Layer 4 of a small transformer language model trained on English Wikipedia (10 layers, counted from 0, width 96).
A neuron adds its activation times its output weights to the MLP's output. To switch it off is to set its activation to zero at one token and run the rest of the model.

Output weights of the MLP neurons that the questions are about. A number n stands for n times 0.00075.
n10: 83 61 93 -294 9 -99 47 293 143 47 52 142 33 263 87 15 -274 -67 49 -49 58 -71 61 117 23 -175 -117 56 50 -62 339 -11 83 27 181 34 50 279 180 -54 45 104 -8 -248 114 -286 -38 50 -398 -66 -23 82 -103 5 -145 -84 37 51 102 88 39 -50 -69 173 10 -26 -69 11 -263 -94 -145 65 84 46 41 -213 -31 -130 -14 -197 -8 -19 391 143 24 -80 182 -27 -21 -1 77 148 71 -12 67 -18
n47: 80 39 168 88 146 -154 53 -217 144 -338 -129 -33 36 10 -42 -91 -35 283 127 54 -4 318 -237 113 -78 62 -111 54 33 -243 255 -206 6 56 -52 111 82 -9 122 20 -159 349 315 124 -241 -51 -152 -39 -38 -72 90 23 70 -45 233 387 -140 -157 118 -3 -68 -10 -62 -153 31 -62 -168 161 78 143 -127 -273 -31 -189 130 150 -103 172 -268 105 148 -277 -60 -113 347 -166 63 -77 -78 -308 -124 -220 -97 -71 237 -99
n80: -57 334 -127 -14 -7 -110 -48 277 157 59 169 173 121 263 142 172 70 92 286 33 -72 -213 -23 118 136 -160 21 -328 -15 -174 -73 49 -42 275 -33 -128 -50 -40 322 45 0 196 -86 -177 80 -175 -177 25 90 137 154 25 -140 -99 -247 22 -46 114 -13 -106 -402 -25 -95 155 116 -129 291 260 220 -282 10 122 68 136 -47 149 202 -20 37 -82 88 -91 -151 -125 -18 -198 -75 -310 25 -87 -412 -115 -99 9 187 -31
n84: -41 85 -118 15 24 -70 276 -148 -93 -30 -98 148 -232 44 139 -147 -75 43 -44 -154 -123 107 -65 -11 -111 -18 251 -150 -155 27 258 478 57 133 -216 119 -49 -211 -45 -122 -230 -264 75 86 -81 16 -87 -70 112 -165 101 103 -64 -196 -116 16 -64 40 -21 48 88 87 153 163 101 76 -19 72 -28 79 24 187 111 7 180 -202 189 -123 -206 -27 15 28 -27 -191 167 -54 1 271 -71 -86 57 -129 -212 -214 -5 -63
n85: 85 57 183 -39 31 189 25 -26 106 85 -79 173 -93 201 -117 2 115 87 128 -73 45 -188 99 37 -120 -29 -92 97 -260 -17 -333 109 -132 158 -45 67 -53 -104 -1 -156 7 -167 3 38 3 186 -20 68 134 -10 -322 251 152 71 -42 -226 -33 31 -96 59 -198 18 13 78 237 11 168 47 89 -51 -59 -55 -223 -48 215 -85 115 59 178 145 -66 32 -19 28 158 -107 -1 231 143 47 -160 56 -282 212 21 354
n105: 1 1 -72 58 99 -33 35 175 -5 -97 380 295 203 173 -13 -262 132 -50 -131 136 361 291 18 56 -12 -185 39 -82 135 193 125 138 -172 -83 63 -58 -20 -33 -118 -150 -86 -56 20 109 -167 -136 24 -2 7 133 81 85 -36 156 31 -161 -51 154 159 -35 -129 -31 168 -18 -17 -72 24 184 -204 -28 139 260 186 12 13 -102 70 -39 74 60 74 18 -67 48 149 217 1 -175 15 137 14 8 207 60 120 -176
n118: -192 99 -223 136 112 83 -101 -91 -81 -11 87 -3 -236 -32 195 99 -54 -56 106 142 11 -58 -50 28 125 -96 147 2 122 52 59 19 71 -159 31 -30 57 -61 330 256 -250 -109 -151 75 -119 -6 -74 40 349 76 86 43 -111 138 -149 54 -80 87 -223 -30 9 -42 -25 126 -134 -57 -64 213 87 50 85 -27 122 192 -178 -65 -88 13 217 106 -62 51 -124 -17 -18 140 44 20 -40 1 -19 66 -157 -76 45 -4
n179: 56 48 177 -127 227 -59 5 -213 5 -303 -106 128 -176 5 -90 89 -203 63 -105 -63 -171 -193 -341 -62 -215 -26 137 209 -13 -114 -155 -130 -99 126 -33 74 152 -125 -63 101 -245 -78 -115 121 -74 -51 -139 149 26 -10 109 90 140 -21 -94 13 148 -16 -28 5 78 150 33 55 -73 265 191 -24 287 31 271 -68 -80 184 88 18 -4 75 -51 48 -55 208 46 311 192 3 59 -24 -224 -172 108 -46 -135 -214 198 112
n181: -81 181 -25 -173 -81 19 66 128 127 73 -139 -203 66 233 -44 54 102 -84 41 -257 37 -313 110 -97 -42 118 25 -110 -80 -29 0 -151 80 -95 -34 -117 112 80 -19 -186 235 28 179 -74 47 154 -19 -116 -157 -25 80 -39 96 41 125 19 -57 33 -167 -117 -27 -64 -45 -180 133 -55 46 -169 -206 57 -43 -41 -36 -89 -3 -173 -175 213 27 -62 -121 317 13 130 33 -63 60 39 46 -88 72 93 200 169 279 34
n188: 97 228 34 167 176 -167 -36 -206 -36 164 80 45 -121 134 58 -121 10 -65 -355 -175 -46 111 -149 201 33 157 -54 -11 -57 221 47 284 -50 157 72 171 31 -33 -65 -60 49 26 -154 45 -119 58 -15 170 174 -86 -193 -235 -22 80 -50 -41 90 -47 -51 -95 -26 118 62 -18 -50 203 143 -101 -246 -83 106 -70 -125 -108 -85 197 30 135 41 56 -30 16 -42 175 194 137 -223 -3 68 -135 -229 72 -90 30 28 145
n208: -169 -56 61 158 36 -153 -83 12 27 15 -91 82 72 -272 187 -86 178 123 33 -117 -178 34 21 -11 -154 -93 -250 -126 108 -62 -19 -75 21 294 221 68 28 3 146 26 -6 105 -295 -53 -107 174 -232 108 -43 2 -111 165 20 49 102 45 220 102 261 192 -74 -42 188 -11 56 45 157 22 -88 -24 38 -103 -9 -58 170 1 -140 -194 22 76 194 -184 228 -56 8 77 -86 251 275 -134 20 150 51 21 103 158
n211: -50 196 -9 -92 -59 111 231 36 -277 288 91 55 -32 68 -224 26 -39 107 -22 -109 -140 -188 28 135 -102 -111 18 23 -63 100 98 60 -305 156 -150 -78 -24 -102 -405 33 -85 5 50 -103 75 -37 163 32 -125 -43 73 29 46 -105 -17 -41 -99 -170 -166 -12 -108 100 -61 218 -286 65 -204 74 -48 195 -54 -103 43 -245 196 -182 158 4 -142 -160 -71 267 -181 40 166 113 -79 45 63 167 -140 78 34 236 -283 -4
n216: 142 79 -75 -145 -139 127 44 195 101 -70 52 17 -66 299 -71 252 39 119 305 -13 -47 -39 68 -259 218 -126 106 -191 41 -156 236 -79 131 -18 35 95 125 -130 -88 -120 55 78 96 -77 66 -27 -57 37 -4 128 -228 -123 -11 228 141 -5 -184 -91 -150 -10 -41 -11 -22 20 -3 -72 133 -164 -195 -230 -137 -79 -12 142 -139 -81 121 -56 -166 -339 -112 -6 -105 14 78 170 250 67 140 -46 -146 -328 77 -199 -127 -171
n223: 251 80 -191 277 61 71 35 -10 -17 -132 24 -260 30 -91 -3 -279 -30 38 -101 -2 -22 122 67 -13 40 77 -133 -139 104 196 178 -258 -26 123 -151 -29 89 88 153 -9 145 101 -213 -263 -51 -4 70 0 122 -25 20 116 3 -92 79 53 -21 -181 -2 217 -37 -131 -13 145 -85 109 109 265 186 -72 -78 32 89 110 3 -49 -32 62 -56 -101 8 -5 -113 -4 0 102 -55 61 -82 164 -277 -84 -16 71 -162 75
n234: 158 193 117 125 -61 -74 -31 5 -211 81 -179 -103 -143 -143 -167 -88 -154 -43 -1 126 -23 187 121 344 -207 -16 -283 -160 -235 -10 83 119 -161 -105 -80 -175 -22 64 -103 -71 49 63 214 -129 27 -222 -160 101 -85 -51 -443 -74 137 -161 -128 61 123 4 -142 48 52 -191 79 -105 -138 199 364 -21 58 -61 218 -71 -49 216 68 -243 7 -215 62 54 -296 29 -88 35 -172 15 80 396 -6 -105 148 -41 132 43 -3 -121
n241: -122 4 135 -29 185 -106 232 36 229 60 -210 59 32 142 140 68 196 9 21 -106 319 22 -67 -359 137 -102 12 13 -163 2 70 -112 36 141 -32 -82 -122 231 -207 10 -116 -46 195 -244 -70 49 90 -199 76 28 51 -43 271 -111 85 37 -212 -269 86 -107 -20 -131 -273 9 -30 55 18 -137 214 125 37 -259 -138 17 13 108 -141 -88 65 13 -52 -148 -271 -252 5 40 82 6 99 65 -57 255 95 -118 1 -22

Each question names a token from some text and the token that comes next. It shows the activations a of the neurons there, in the order above. A number n stands for n times 0.023.

Then comes g, the gradient of the next token's log-probability with respect to the MLP's output, scaled to length 1. A neuron's effect is roughly proportional to its activation times (output weights . g). A number n stands for n times 0.00097.

"St", then "ate"
a: -35 9 -5 -1 -6 4 -53 0 230 4 -44 68 0 -102 -2 -4
g: 66 76 -102 109 -164 -146 -122 -38 -164 -89 -124 -89 -117 -13 9 -59 -2 -36 48 65 -122 230 -92 -149 162 32 120 34 16 83 72 -95 51 -26 -2 -270 -119 33 -113 -214 -244 -147 -206 -21 131 96 -128 3 11 41 -89 107 31 -7 67 7 148 -29 25 -3 144 192 -91 -129 97 90 245 -111 80 -71 82 142 -23 -104 -108 -6 13 -68 -19 -28 -73 11 -66 145 -102 -85 144 51 50 -24 90 -152 17 75 32 17
Which neuron, switched off, lowers the next token's probability most? n10

"m", then "."
a: 0 -7 0 5 201 3 -13 1 -1 21 -6 -2 -19 -2 5 -2
g: -50 162 -2 91 -6 61 73 28 61 201 50 -190 2 183 -20 -149 227 -42 4 -34 -14 -29 -84 -62 -6 -118 67 -3 -18 -2 118 -126 129 -104 -69 -57 26 -112 68 -94 46 3 -166 -31 23 99 228 58 -255 -94 81 -83 -210 -130 -88 25 69 -58 40 -41 -94 -24 -70 -110 70 77 120 66 -56 -13 -75 -96 107 142 63 43 -158 -2 -76 155 -29 16 -34 216 29 -6 81 -108 -131 -102 356 95 -31 68 178 -6
Which neuron, switched off, raises the next token's probability most? n85

"P", then "ad"
a: 80 -469 8 0 4 2 -59 -1 159 -3 -103 64 6 -11 -2 38
g: 109 121 -79 3 37 -231 12 -39 10 232 204 -51 -59 -158 -25 94 -197 -38 194 63 41 116 -277 -125 90 35 82 33 6 -99 -58 35 183 89 -72 -118 113 -23 -89 142 190 106 -158 -87 2 30 120 -19 79 12 -6 -56 129 44 -30 70 -93 36 99 -81 48 97 5 63 65 -148 26 -51 -60 -92 32 82 27 -57 74 -35 -37 52 171 -22 -57 121 138 -129 36 -114 207 162 -31 98 -163 -105 1 -184 -158 -75
Which neuron, switched off, raises the next token's probability most? n181

"an ", then "op"
a: 0 11 7 1 0 -14 81 0 100 1 4 -5 7 -49 2 -6
g: 41 127 -45 46 -141 -84 -4 9 46 -96 -86 67 37 -90 14 227 184 -110 57 -100 -103 -112 151 25 153 -415 41 92 -62 59 -114 68 -140 -61 50 -109 94 -26 5 8 115 -110 60 -271 1 18 18 21 54 -20 -94 -86 -58 119 238 -3 18 86 -57 -64 65 98 -16 80 -133 18 84 4 -4 -185 -193 183 -49 -24 110 -24 60 -17 0 46 -34 -175 -72 12 -191 71 -85 -14 -101 57 76 160 108 20 -55 122
Which neuron, switched off, raises the next token's probability most? n47

"ion", then "s"
a: -1 1 -1 128 2 5 7 -3 -40 23 4 1 18 -33 2 -1
g: 92 77 -198 48 79 197 -75 96 29 -61 72 60 -11 343 21 -88 91 58 -77 -3 -47 107 155 26 -75 -91 -7 22 -42 33 3 82 161 -167 26 -12 36 -155 41 -146 54 -115 -152 65 -96 -83 -38 65 66 94 -46 56 -24 73 50 -8 -15 20 147 40 -140 -9 45 -16 41 -69 -34 -24 -132 -92 -11 131 -211 185 20 28 -105 -240 27 -206 132 4 -116 -69 -49 279 -174 154 -12 -88 62 -44 -223 -90 -48 -23
Which neuron, switched off, lowers the next token's probability most? n84

"ow", then "s "
a: 16 -4 -22 87 1 6 -154 6 -102 6 4 5 -4 -24 1 67
g: -13 152 85 132 89 -12 -144 145 73 278 -135 -131 49 -211 159 38 -119 -1 -29 4 36 -9 68 11 -20 0 -6 56 247 -191 50 49 -227 9 413 20 -136 -17 21 -200 -58 -114 156 39 -63 -117 147 16 -125 -51 62 105 107 58 -88 68 -26 -69 164 -53 -92 -126 -3 93 13 13 -46 11 116 74 -115 6 20 53 26 23 -1 -7 6 10 -65 -150 -29 50 89 51 -43 -92 187 -69 83 42 -50 -23 12 114
Which neuron, switched off, raises the next token's probability most? n84

"tic", then "al "
a: -8 -1 5 6 11 2 1 -6 2 -130 2 3 -1 -47 1 -12
g: 45 -77 260 -104 -150 133 71 -96 -91 119 4 134 110 -106 -130 61 -42 109 68 24 -49 -189 -70 -28 157 96 201 46 47 -90 -14 -94 38 136 39 -18 -122 -13 53 25 -223 -81 -27 11 42 83 -131 45 -154 2 186 -61 -132 78 221 44 91 -63 44 189 121 -22 -43 2 104 -132 177 -80 114 -87 -153 -67 251 -231 23 12 31 30 93 -80 23 28 120 143 -31 29 99 -29 27 -28 -28 49 128 -62 -52 161
Which two neurons, each switched off alone, lower its probability most, in order? n188, n223

"ograph", then "y"
a: -13 -42 -1 92 0 -7 8 0 0 13 -2 151 0 3 -14 -2
g: 35 -149 -315 -70 197 -45 -65 87 60 -199 -150 16 -47 -273 161 -123 -88 -23 196 -9 22 -91 34 -14 18 14 96 -30 68 40 2 63 -69 -25 -16 -85 37 82 173 234 -96 -21 83 -6 38 119 -59 -67 4 36 25 -46 -225 33 -93 -41 -39 150 226 16 58 -142 -107 90 -87 -56 82 1 -47 -126 113 3 125 -115 -68 -198 78 54 -25 169 90 -100 -35 82 44 58 -22 21 -146 -53 80 -187 70 -110 125 -38
Which neuron, switched off, raises the next token's probability most? n211

"stud", then "y "
a: -60 1 5 0 7 17 -10 -4 -2 -12 -1 374 6 -76 101 8
g: -2 41 -64 -77 -109 68 101 -19 -28 34 -8 -168 -125 75 -140 -108 -101 26 117 -47 58 -50 -214 132 -143 92 -4 -36 59 -142 162 -32 73 -147 6 -131 20 25 160 -74 128 16 187 -84 -28 64 20 72 -74 -140 67 83 234 -165 178 -139 -4 -23 29 -31 63 -83 0 73 63 -76 37 -18 -148 253 157 -50 110 4 -35 -159 1 -39 -156 -165 10 109 80 -45 -15 -231 -189 -83 42 29 35 253 33 -26 36 -163
Which neuron, switched off, raises the next token's probability most? n10

"act ", then "for "
a: -1 4 30 0 12 -4 3 -3 2 38 -4 2 25 -34 -16 1
g: -13 69 -36 113 -34 -62 -102 -39 58 -29 23 152 -48 124 71 -89 -148 146 -5 13 56 165 -34 -46 152 -65 -148 74 166 72 -30 140 -48 68 -74 244 -7 -129 -170 -128 187 143 259 -129 101 92 138 12 53 144 60 21 -31 -303 16 -41 -10 36 -147 13 -47 -11 55 -9 -44 -66 144 8 90 -122 146 222 -165 36 43 37 54 -99 3 92 -120 -58 -23 215 99 136 -75 13 -143 20 -40 -101 -43 33 120 -12
Which two neurons, each switched off alone, lower its probability most, in order? n188, n80

"s", then "\n\n"
a: -49 -1 -1 5 -4 4 37 -9 0 -37 3 1 -47 27 2 69
g: -118 176 7 -133 -213 122 -64 295 -185 -24 -145 -56 -27 5 44 -22 15 12 73 147 -19 94 32 31 65 157 76 24 -132 241 15 11 49 -158 -189 201 -67 -101 42 -203 -67 -34 -77 74 28 -45 -152 -135 -19 -96 -99 4 104 -87 26 149 123 20 -88 57 -24 -20 34 110 153 -54 49 35 -39 5 -108 -141 73 250 -176 39 -26 -17 27 218 24 -80 -155 -107 127 -4 -71 -101 -29 106 -63 64 2 -58 22 54
Which neuron, switched off, lowers the next token's probability most? n10

". ", then "The "
a: 6 0 0 -9 -1 -2 1 47 -146 -6 -2 0 6 -4 -1 -13
g: 72 239 -5 156 16 -70 101 48 13 41 -43 162 -176 -50 -132 20 20 25 167 -112 199 -33 63 145 140 257 -162 66 -43 2 -62 -109 47 188 0 -73 -72 15 -22 98 343 -31 85 -55 -10 -26 38 -56 -59 50 -56 -79 18 -25 58 78 32 40 58 7 -57 35 193 -94 -260 13 147 -98 320 -153 42 -86 174 14 29 85 -2 -46 -20 63 8 -53 -28 -18 7 -80 167 -45 -129 6 57 -87 -8 -21 -112 -44
Which neuron, switched off, lowers the next token's probability most? n181

"k ", then "and "
a: -2 0 1 2 1 -1 10 -6 81 93 59 -2 5 -18 -2 43
g: -39 110 -37 -128 -16 48 64 184 -12 -28 32 -31 39 -100 -81 53 -39 142 17 2 116 -174 -158 -66 96 -103 -34 48 -19 -271 -127 -78 158 -61 177 172 -109 -52 62 16 402 -14 311 18 10 21 23 92 -64 -101 25 3 57 11 87 -65 129 133 -169 -20 -39 -70 64 -32 0 -225 32 25 -62 -43 -27 -185 -141 118 7 -78 24 13 55 -117 54 58 92 221 -21 91 66 71 -56 149 85 50 0 48 -39 -10
Which neuron, switched off, raises the next token's probability most? n188

"had ", then "each "
a: -34 0 373 0 4 42 8 21 -18 0 8 -15 -88 -207 -7 -17
g: 152 -28 -126 -127 -5 -107 113 -51 -153 214 114 1 44 58 -20 65 161 -145 -55 -13 65 -36 -190 120 -196 284 105 159 11 -156 154 -78 -89 -18 160 2 27 65 146 -73 -1 -56 3 -29 -66 47 -138 -96 -175 -162 178 89 80 206 -25 -6 16 99 54 245 22 58 -72 9 5 73 -114 -44 61 105 26 -22 40 -52 194 -132 47 -2 152 79 38 -28 -7 4 116 141 0 -83 -153 -14 48 153 36 -52 -114 55
Which neuron, switched off, lowers the next token's probability most? n216

"F", then "a"
a: -5 12 6 0 0 25 -38 -1 93 -37 -13 59 -33 -64 1 12
g: -76 3 2 -27 16 -111 -37 0 80 91 2 -3 -245 -89 -148 -184 77 -89 -27 167 -10 91 59 -75 -9 9 24 -150 12 -34 83 -53 194 77 -88 -269 -89 -54 51 -75 12 -8 136 -62 65 170 -182 47 11 -115 -190 -120 171 73 -30 110 74 60 -100 114 134 192 -69 19 -4 -47 22 225 -100 61 62 198 95 -253 -43 16 2 70 38 -64 10 53 138 75 -107 -79 6 191 -188 -31 -59 -158 -49 120 101 -65
Which neuron, switched off, lowers the next token's probability most? n181

"is ", then "most "
a: 1 0 288 1 8 -2 -3 39 13 4 19 -10 11 -24 -9 -36
g: 65 28 67 142 41 101 137 70 55 -337 3 -135 -93 105 21 -71 140 -163 127 -4 59 21 -140 53 28 378 -107 32 150 -88 25 -20 -26 -17 118 -127 109 176 191 -32 115 -22 22 -2 -162 -99 -64 20 177 8 77 53 64 76 63 41 0 -5 144 -267 13 57 81 -10 -1 -14 194 -104 194 131 -223 71 -33 -23 54 -71 -69 -63 -70 9 29 -45 -90 -64 -31 -26 -29 -25 -22 -1 71 -145 82 1 37 49
Which neuron, switched off, lowers the next token's probability most? n80

"s", then ". "
a: -29 -3 0 2 2 3 -26 -8 -2 -23 5 3 8 -1 1 189
g: -130 20 -83 -19 63 -4 37 -39 114 104 95 -151 95 14 99 -56 130 -71 -37 102 146 24 -13 -1 -66 1 -44 7 -41 195 -50 -71 144 -16 -37 50 142 -34 101 -82 296 -160 41 213 -57 -119 -17 -54 -224 -113 46 143 -264 -142 -16 46 63 132 -8 173 16 2 92 113 -11 -30 -22 -27 169 30 77 -185 -203 54 -6 -6 -50 66 -64 79 76 129 -76 41 -50 64 252 -23 -119 -101 111 -40 -159 170 66 137
Which neuron, switched off, raises the next token's probability most? n241

"n", then "ow "
a: 2 12 -6 -3 0 -4 -82 -8 -58 0 17 0 1 -10 29 0
g: -34 -5 -247 155 -35 144 96 -111 150 -118 -88 346 44 47 -126 66 -65 -28 78 -100 -184 -37 54 176 -17 33 12 -75 55 84 -8 54 -116 -214 134 147 256 -59 174 116 161 -70 158 9 -158 -52 -8 -50 -26 -22 -7 -20 -92 57 -35 70 -110 -39 16 -46 -47 -25 -28 -1 50 -103 32 -8 -113 -107 73 99 -201 75 68 96 19 -24 17 19 -19 -116 -33 14 -42 -60 212 -23 99 35 -87 -131 101 110 51 -237
Which neuron, switched off, raises the next token's probability most? n118

"The ", then "rol"
a: 0 1 -2 5 4 1 -31 -57 -21 2 14 1 -3 34 -3 -4
g: 24 -69 108 -160 120 -158 -238 28 -24 -90 -50 -317 85 135 15 -40 53 51 -22 -25 -37 -179 136 -204 -113 -291 -8 49 -107 -66 30 219 53 77 22 -42 127 -96 -53 28 56 163 119 5 30 55 51 -38 103 63 17 88 -58 11 204 9 -27 162 -21 -65 -12 66 -83 -150 -190 119 -164 -82 -127 90 -79 183 -4 17 136 25 37 -62 34 40 50 -49 87 156 -86 -47 142 -30 -30 -148 17 6 139 12 -36 86
Which neuron, switched off, lowers the next token's probability most? n118

"even ", then "man"
a: 7 3 158 -2 5 -2 1 -31 6 -11 7 -3 11 -20 -10 6
g: 45 -311 -30 4 -72 91 -109 128 107 66 131 -176 101 -4 -20 -16 88 -125 24 50 -88 -7 40 -83 -70 -130 176 -206 109 -42 73 186 -60 -85 35 -75 -8 99 38 25 -40 53 -74 14 -81 50 136 71 67 48 140 -127 -2 225 -191 164 2 -14 -65 -86 -87 13 -27 39 39 -80 49 259 -122 -34 -84 148 173 -100 78 -57 -29 26 87 -42 168 -30 156 47 75 -104 -22 -66 -2 23 98 52 -142 45 157 293
Which neuron, switched off, lowers the next token's probability most? n80

"ear", then "ned "
a: -58 -18 3 -3 0 15 -64 0 -5 -4 -61 42 6 0 0 -2
g: 85 -167 178 4 167 120 -33 27 -129 47 -182 -232 -11 166 66 -122 -135 -46 -80 39 -148 23 131 -10 87 365 -107 -161 13 39 19 -132 98 14 -127 -21 -51 26 -101 91 139 34 154 78 56 -18 -194 4 24 147 14 23 70 66 200 57 -79 26 163 87 63 -20 -79 59 120 -65 46 204 -161 90 16 162 16 -37 -42 134 -32 52 5 -44 -142 79 -78 65 6 -66 -30 -33 -55 -116 90 -118 -118 107 29 68
Which neuron, switched off, lowers the next token's probability most? n118

"pl", then "oy"
a: 228 17 38 0 17 -3 -6 -21 1 -1 80 -16 -1 -54 -1 11
g: 21 42 -87 -64 63 -98 56 18 38 -84 24 -48 -71 5 -4 -83 75 -26 4 93 -189 200 -8 -50 108 -473 184 -26 -12 -13 58 -84 49 157 14 97 86 75 -25 8 -165 -55 -66 -177 9 -16 -122 -68 -161 -118 -113 4 -146 -121 -23 41 -115 21 -43 171 -167 -94 -97 31 -121 -61 -210 -32 -114 197 -101 -192 36 158 -70 127 3 -29 -137 58 38 110 54 -23 3 64 139 -9 114 -13 90 -66 -90 -16 71 -62
Which neuron, switched off, lowers the next token's probability most? n10

"H", then "ed"
a: -25 12 3 -2 3 -9 -108 -6 220 1 -25 37 0 -3 -1 -35
g: -48 -119 -197 -22 94 35 0 -107 -187 -40 -6 289 -20 45 -109 178 16 59 -29 -51 -9 -160 -1 -102 33 34 185 -89 -146 -73 -62 19 116 129 -58 -127 50 -124 -20 15 78 -125 29 -74 35 115 -30 30 -4 -41 9 194 -77 -245 -57 23 48 32 -156 40 -83 -61 -9 102 -4 132 10 55 -159 225 -27 62 68 -98 -17 -68 190 -121 11 -8 194 149 -172 192 -56 114 -141 40 127 -71 5 77 -195 -80 -98 115
Which neuron, switched off, lowers the next token's probability most? n211

"th", then "us"
a: 6 -1 18 1 0 0 -19 -4 -2 3 7 26 -1 -93 0 17
g: -74 -229 38 178 194 -37 -42 -88 -77 114 81 221 125 89 23 -218 27 -23 123 -24 -135 -91 74 -10 158 2 103 88 -46 88 5 -56 83 -36 130 198 92 66 -27 4 235 -166 200 57 -49 179 37 68 -2 20 -69 -31 -60 65 -183 -113 -81 22 -48 190 57 36 -137 3 -16 -109 53 24 70 -181 -171 134 -61 39 -61 -54 11 39 41 -60 219 -72 158 -11 8 -69 256 -85 20 20 57 -50 102 66 -6 -47
Which neuron, switched off, raises the next token's probability most? n211

"s ", then "includ"
a: 1 -1 -5 -1 -1 -10 1 13 -2 -7 -6 -3 -8 23 -9 9
g: -56 -21 122 -229 -81 -70 -42 181 16 143 168 -51 -114 18 73 -83 55 -85 -59 -74 189 135 -50 63 140 -259 4 -145 -33 -103 18 -22 -28 -182 109 71 -62 22 229 54 -154 -2 -129 -74 49 -49 -49 61 49 69 57 -3 1 10 82 11 47 16 -176 159 -49 -79 -87 19 -100 -270 20 -47 -180 25 -35 -304 46 60 -38 -151 -24 -249 -68 -128 4 -6 -89 -46 56 155 107 27 127 -95 13 7 -34 25 22 -80
Which neuron, switched off, raises the next token's probability most? n179

"includ", then "ed "
a: -12 10 42 -5 10 152 -4 12 -1 8 -9 307 -61 9 15 -48
g: -15 -144 -74 -125 -8 12 89 -231 31 -202 44 247 -138 164 -60 1 -85 -36 137 -3 -194 27 -54 30 15 -125 108 -106 -6 -30 89 -89 62 -162 -215 128 -106 -4 18 -184 -43 -111 30 -7 -79 -25 -164 25 -87 52 112 64 -162 204 136 -4 -74 -18 148 -96 -33 24 3 3 -47 55 8 63 -79 -140 -125 -21 180 -50 38 -92 56 -128 108 149 -15 81 13 -100 -199 -69 182 -84 -32 40 -171 -173 106 -90 14 -95
Which neuron, switched off, lowers the next token's probability most? n105

"s", then ", "
a: 4 -4 0 -1 -10 2 14 -12 -7 -103 1 0 1 -3 0 373
g: 59 -31 98 -107 153 13 12 56 -133 83 -67 231 -169 61 -31 -17 23 121 -169 -120 -178 -127 22 -24 -111 160 82 180 32 -214 -4 47 -81 -7 204 135 -72 -12 60 -29 -265 93 82 87 110 74 -284 76 9 -34 136 -52 65 -55 83 -49 -13 -118 62 18 62 77 -5 -90 -72 -214 86 -62 84 -71 -40 90 -83 -3 141 80 71 -161 121 -162 24 -200 -9 50 -57 67 43 33 21 21 22 175 48 -183 45 -10
Which neuron, switched off, lowers the next token's probability most? n241

"rol", then "e "
a: 1 -1 -5 -7 4 -7 3 -6 4 -1 1 199 4 0 186 4
g: -62 -32 -54 14 57 -74 12 168 -249 111 24 73 -15 -175 -45 28 -9 129 240 11 81 155 -161 -124 143 -249 -77 -80 -52 66 30 -51 10 -9 258 43 -64 77 13 -16 -168 -74 -20 -189 64 71 10 84 49 119 -9 2 -91 -183 -98 -85 37 -43 60 -29 -156 47 -59 -94 -25 89 -259 120 -77 80 1 -63 -17 -157 4 -23 152 141 189 -75 8 177 35 156 -103 -1 80 67 37 -55 67 111 -205 9 73 53
Which neuron, switched off, lowers the next token's probability most? n211

"en ", then "is "
a: 5 0 -1 0 -3 -6 6 1 53 -15 -64 -8 0 -60 0 0
g: -111 -156 9 56 -104 -56 -25 130 -220 -20 -109 39 -21 110 -35 47 -17 21 -111 67 -9 -58 40 247 89 77 -9 162 124 5 132 44 16 -205 -34 71 44 -195 103 43 -230 -109 163 105 -53 -69 -228 27 -34 -7 34 -38 256 101 89 130 -13 85 24 -166 18 27 -67 -56 53 50 -114 -10 208 78 15 1 118 225 0 75 -27 -82 -190 -17 6 -68 81 127 63 -183 125 118 72 40 51 113 142 -121 -59 74
Which neuron, switched off, raises the next token's probability most? n181

"have ", then "two "
a: -11 -3 406 0 0 38 15 14 -2 0 10 -12 -18 -152 2 -102
g: 68 -108 115 -58 11 -34 -32 -147 -99 -31 60 -40 176 133 141 -101 42 -19 -184 -109 -70 98 -49 -91 43 304 6 164 -18 49 -100 -35 27 19 -85 -95 18 115 -56 72 37 -41 -48 -184 -9 -176 -30 -224 -101 42 -18 21 184 102 61 -188 4 -53 147 -28 83 -53 187 -3 -52 40 53 103 159 294 -118 169 108 18 8 -78 155 -41 95 82 14 -89 -36 -43 50 10 5 9 13 -12 179 -81 23 -248 -139 103
Which neuron, switched off, raises the next token's probability most? n80

"(", then "198"
a: 6 7 -8 0 -2 4 -5 4 0 -1 8 17 1 -1 1 -11
g: 48 -164 62 -132 68 -101 -92 -65 -64 -68 -75 -70 -81 -140 208 -82 13 79 -154 102 -24 123 -19 -46 -58 -229 -100 135 -33 -34 -71 10 -67 -96 88 53 -70 12 -306 92 57 160 -99 31 -65 102 -139 -105 81 83 28 71 215 97 130 1 27 47 36 35 -89 -9 76 -51 83 -122 47 67 -230 -67 11 72 -196 -131 -3 -148 124 -103 35 102 -21 127 115 53 4 156 243 172 -92 -47 177 84 83 27 5 24
Which neuron, switched off, lowers the next token's probability most? n80

"the ", then "film "
a: -4 -1 1 7 0 6 157 -91 14 4 7 -9 0 64 -3 -1
g: -36 -203 120 9 33 -65 -146 -74 -57 186 -101 -6 37 -34 137 41 -180 -15 10 8 117 -213 135 -240 28 -258 48 -75 84 -100 -19 105 66 25 -79 -86 129 -244 -57 92 -58 -62 85 93 67 29 37 -74 29 18 54 -98 63 74 85 34 -84 17 -108 68 25 -2 -19 -10 -41 45 -7 42 -188 95 -175 -27 33 -23 80 74 -18 -141 -73 165 -30 -178 51 -59 4 -24 359 106 84 -163 159 45 77 156 -77 -96
Which neuron, switched off, lowers the next token's probability most? n179

"c", then "iti"
a: 28 21 -39 0 1 -5 -219 -6 -33 0 0 31 6 -2 7 -59
g: -89 -22 59 -90 20 -34 -72 82 213 62 181 211 61 47 26 -23 -29 -25 197 -8 22 158 -224 101 67 -168 -152 -36 202 -183 -54 239 -109 -14 41 60 105 81 77 -8 -142 -156 -196 41 -63 53 -100 125 -51 15 117 -19 -65 -96 192 39 -49 -57 56 -85 -36 11 1 -36 22 -56 175 86 117 -201 -87 1 203 64 118 -54 -288 44 15 89 -45 53 -77 144 46 40 -34 -81 -26 40 -42 -157 -3 -23 10 43
Which neuron, switched off, raises the next token's probability most? n118

"He ", then "rem"
a: 2 -1 -5 1 1 -1 3 -3 -1 -2 4 47 -25 -24 43 -33
g: -6 193 120 65 -126 -13 -138 134 -22 23 31 43 -115 9 -40 -183 267 27 -45 -134 48 30 47 61 15 9 -82 -179 124 121 -48 84 -4 203 -114 96 44 -12 -133 48 -120 -117 -119 -196 120 36 26 129 -8 31 -5 -69 -128 -14 -140 102 47 79 3 -16 113 136 29 -86 -143 180 205 -145 -207 -11 15 -121 54 142 47 97 -87 24 212 -16 -56 146 -54 -165 -194 50 -25 57 84 3 81 -140 -27 -14 1 -172
Which neuron, switched off, lowers the next token's probability most? n234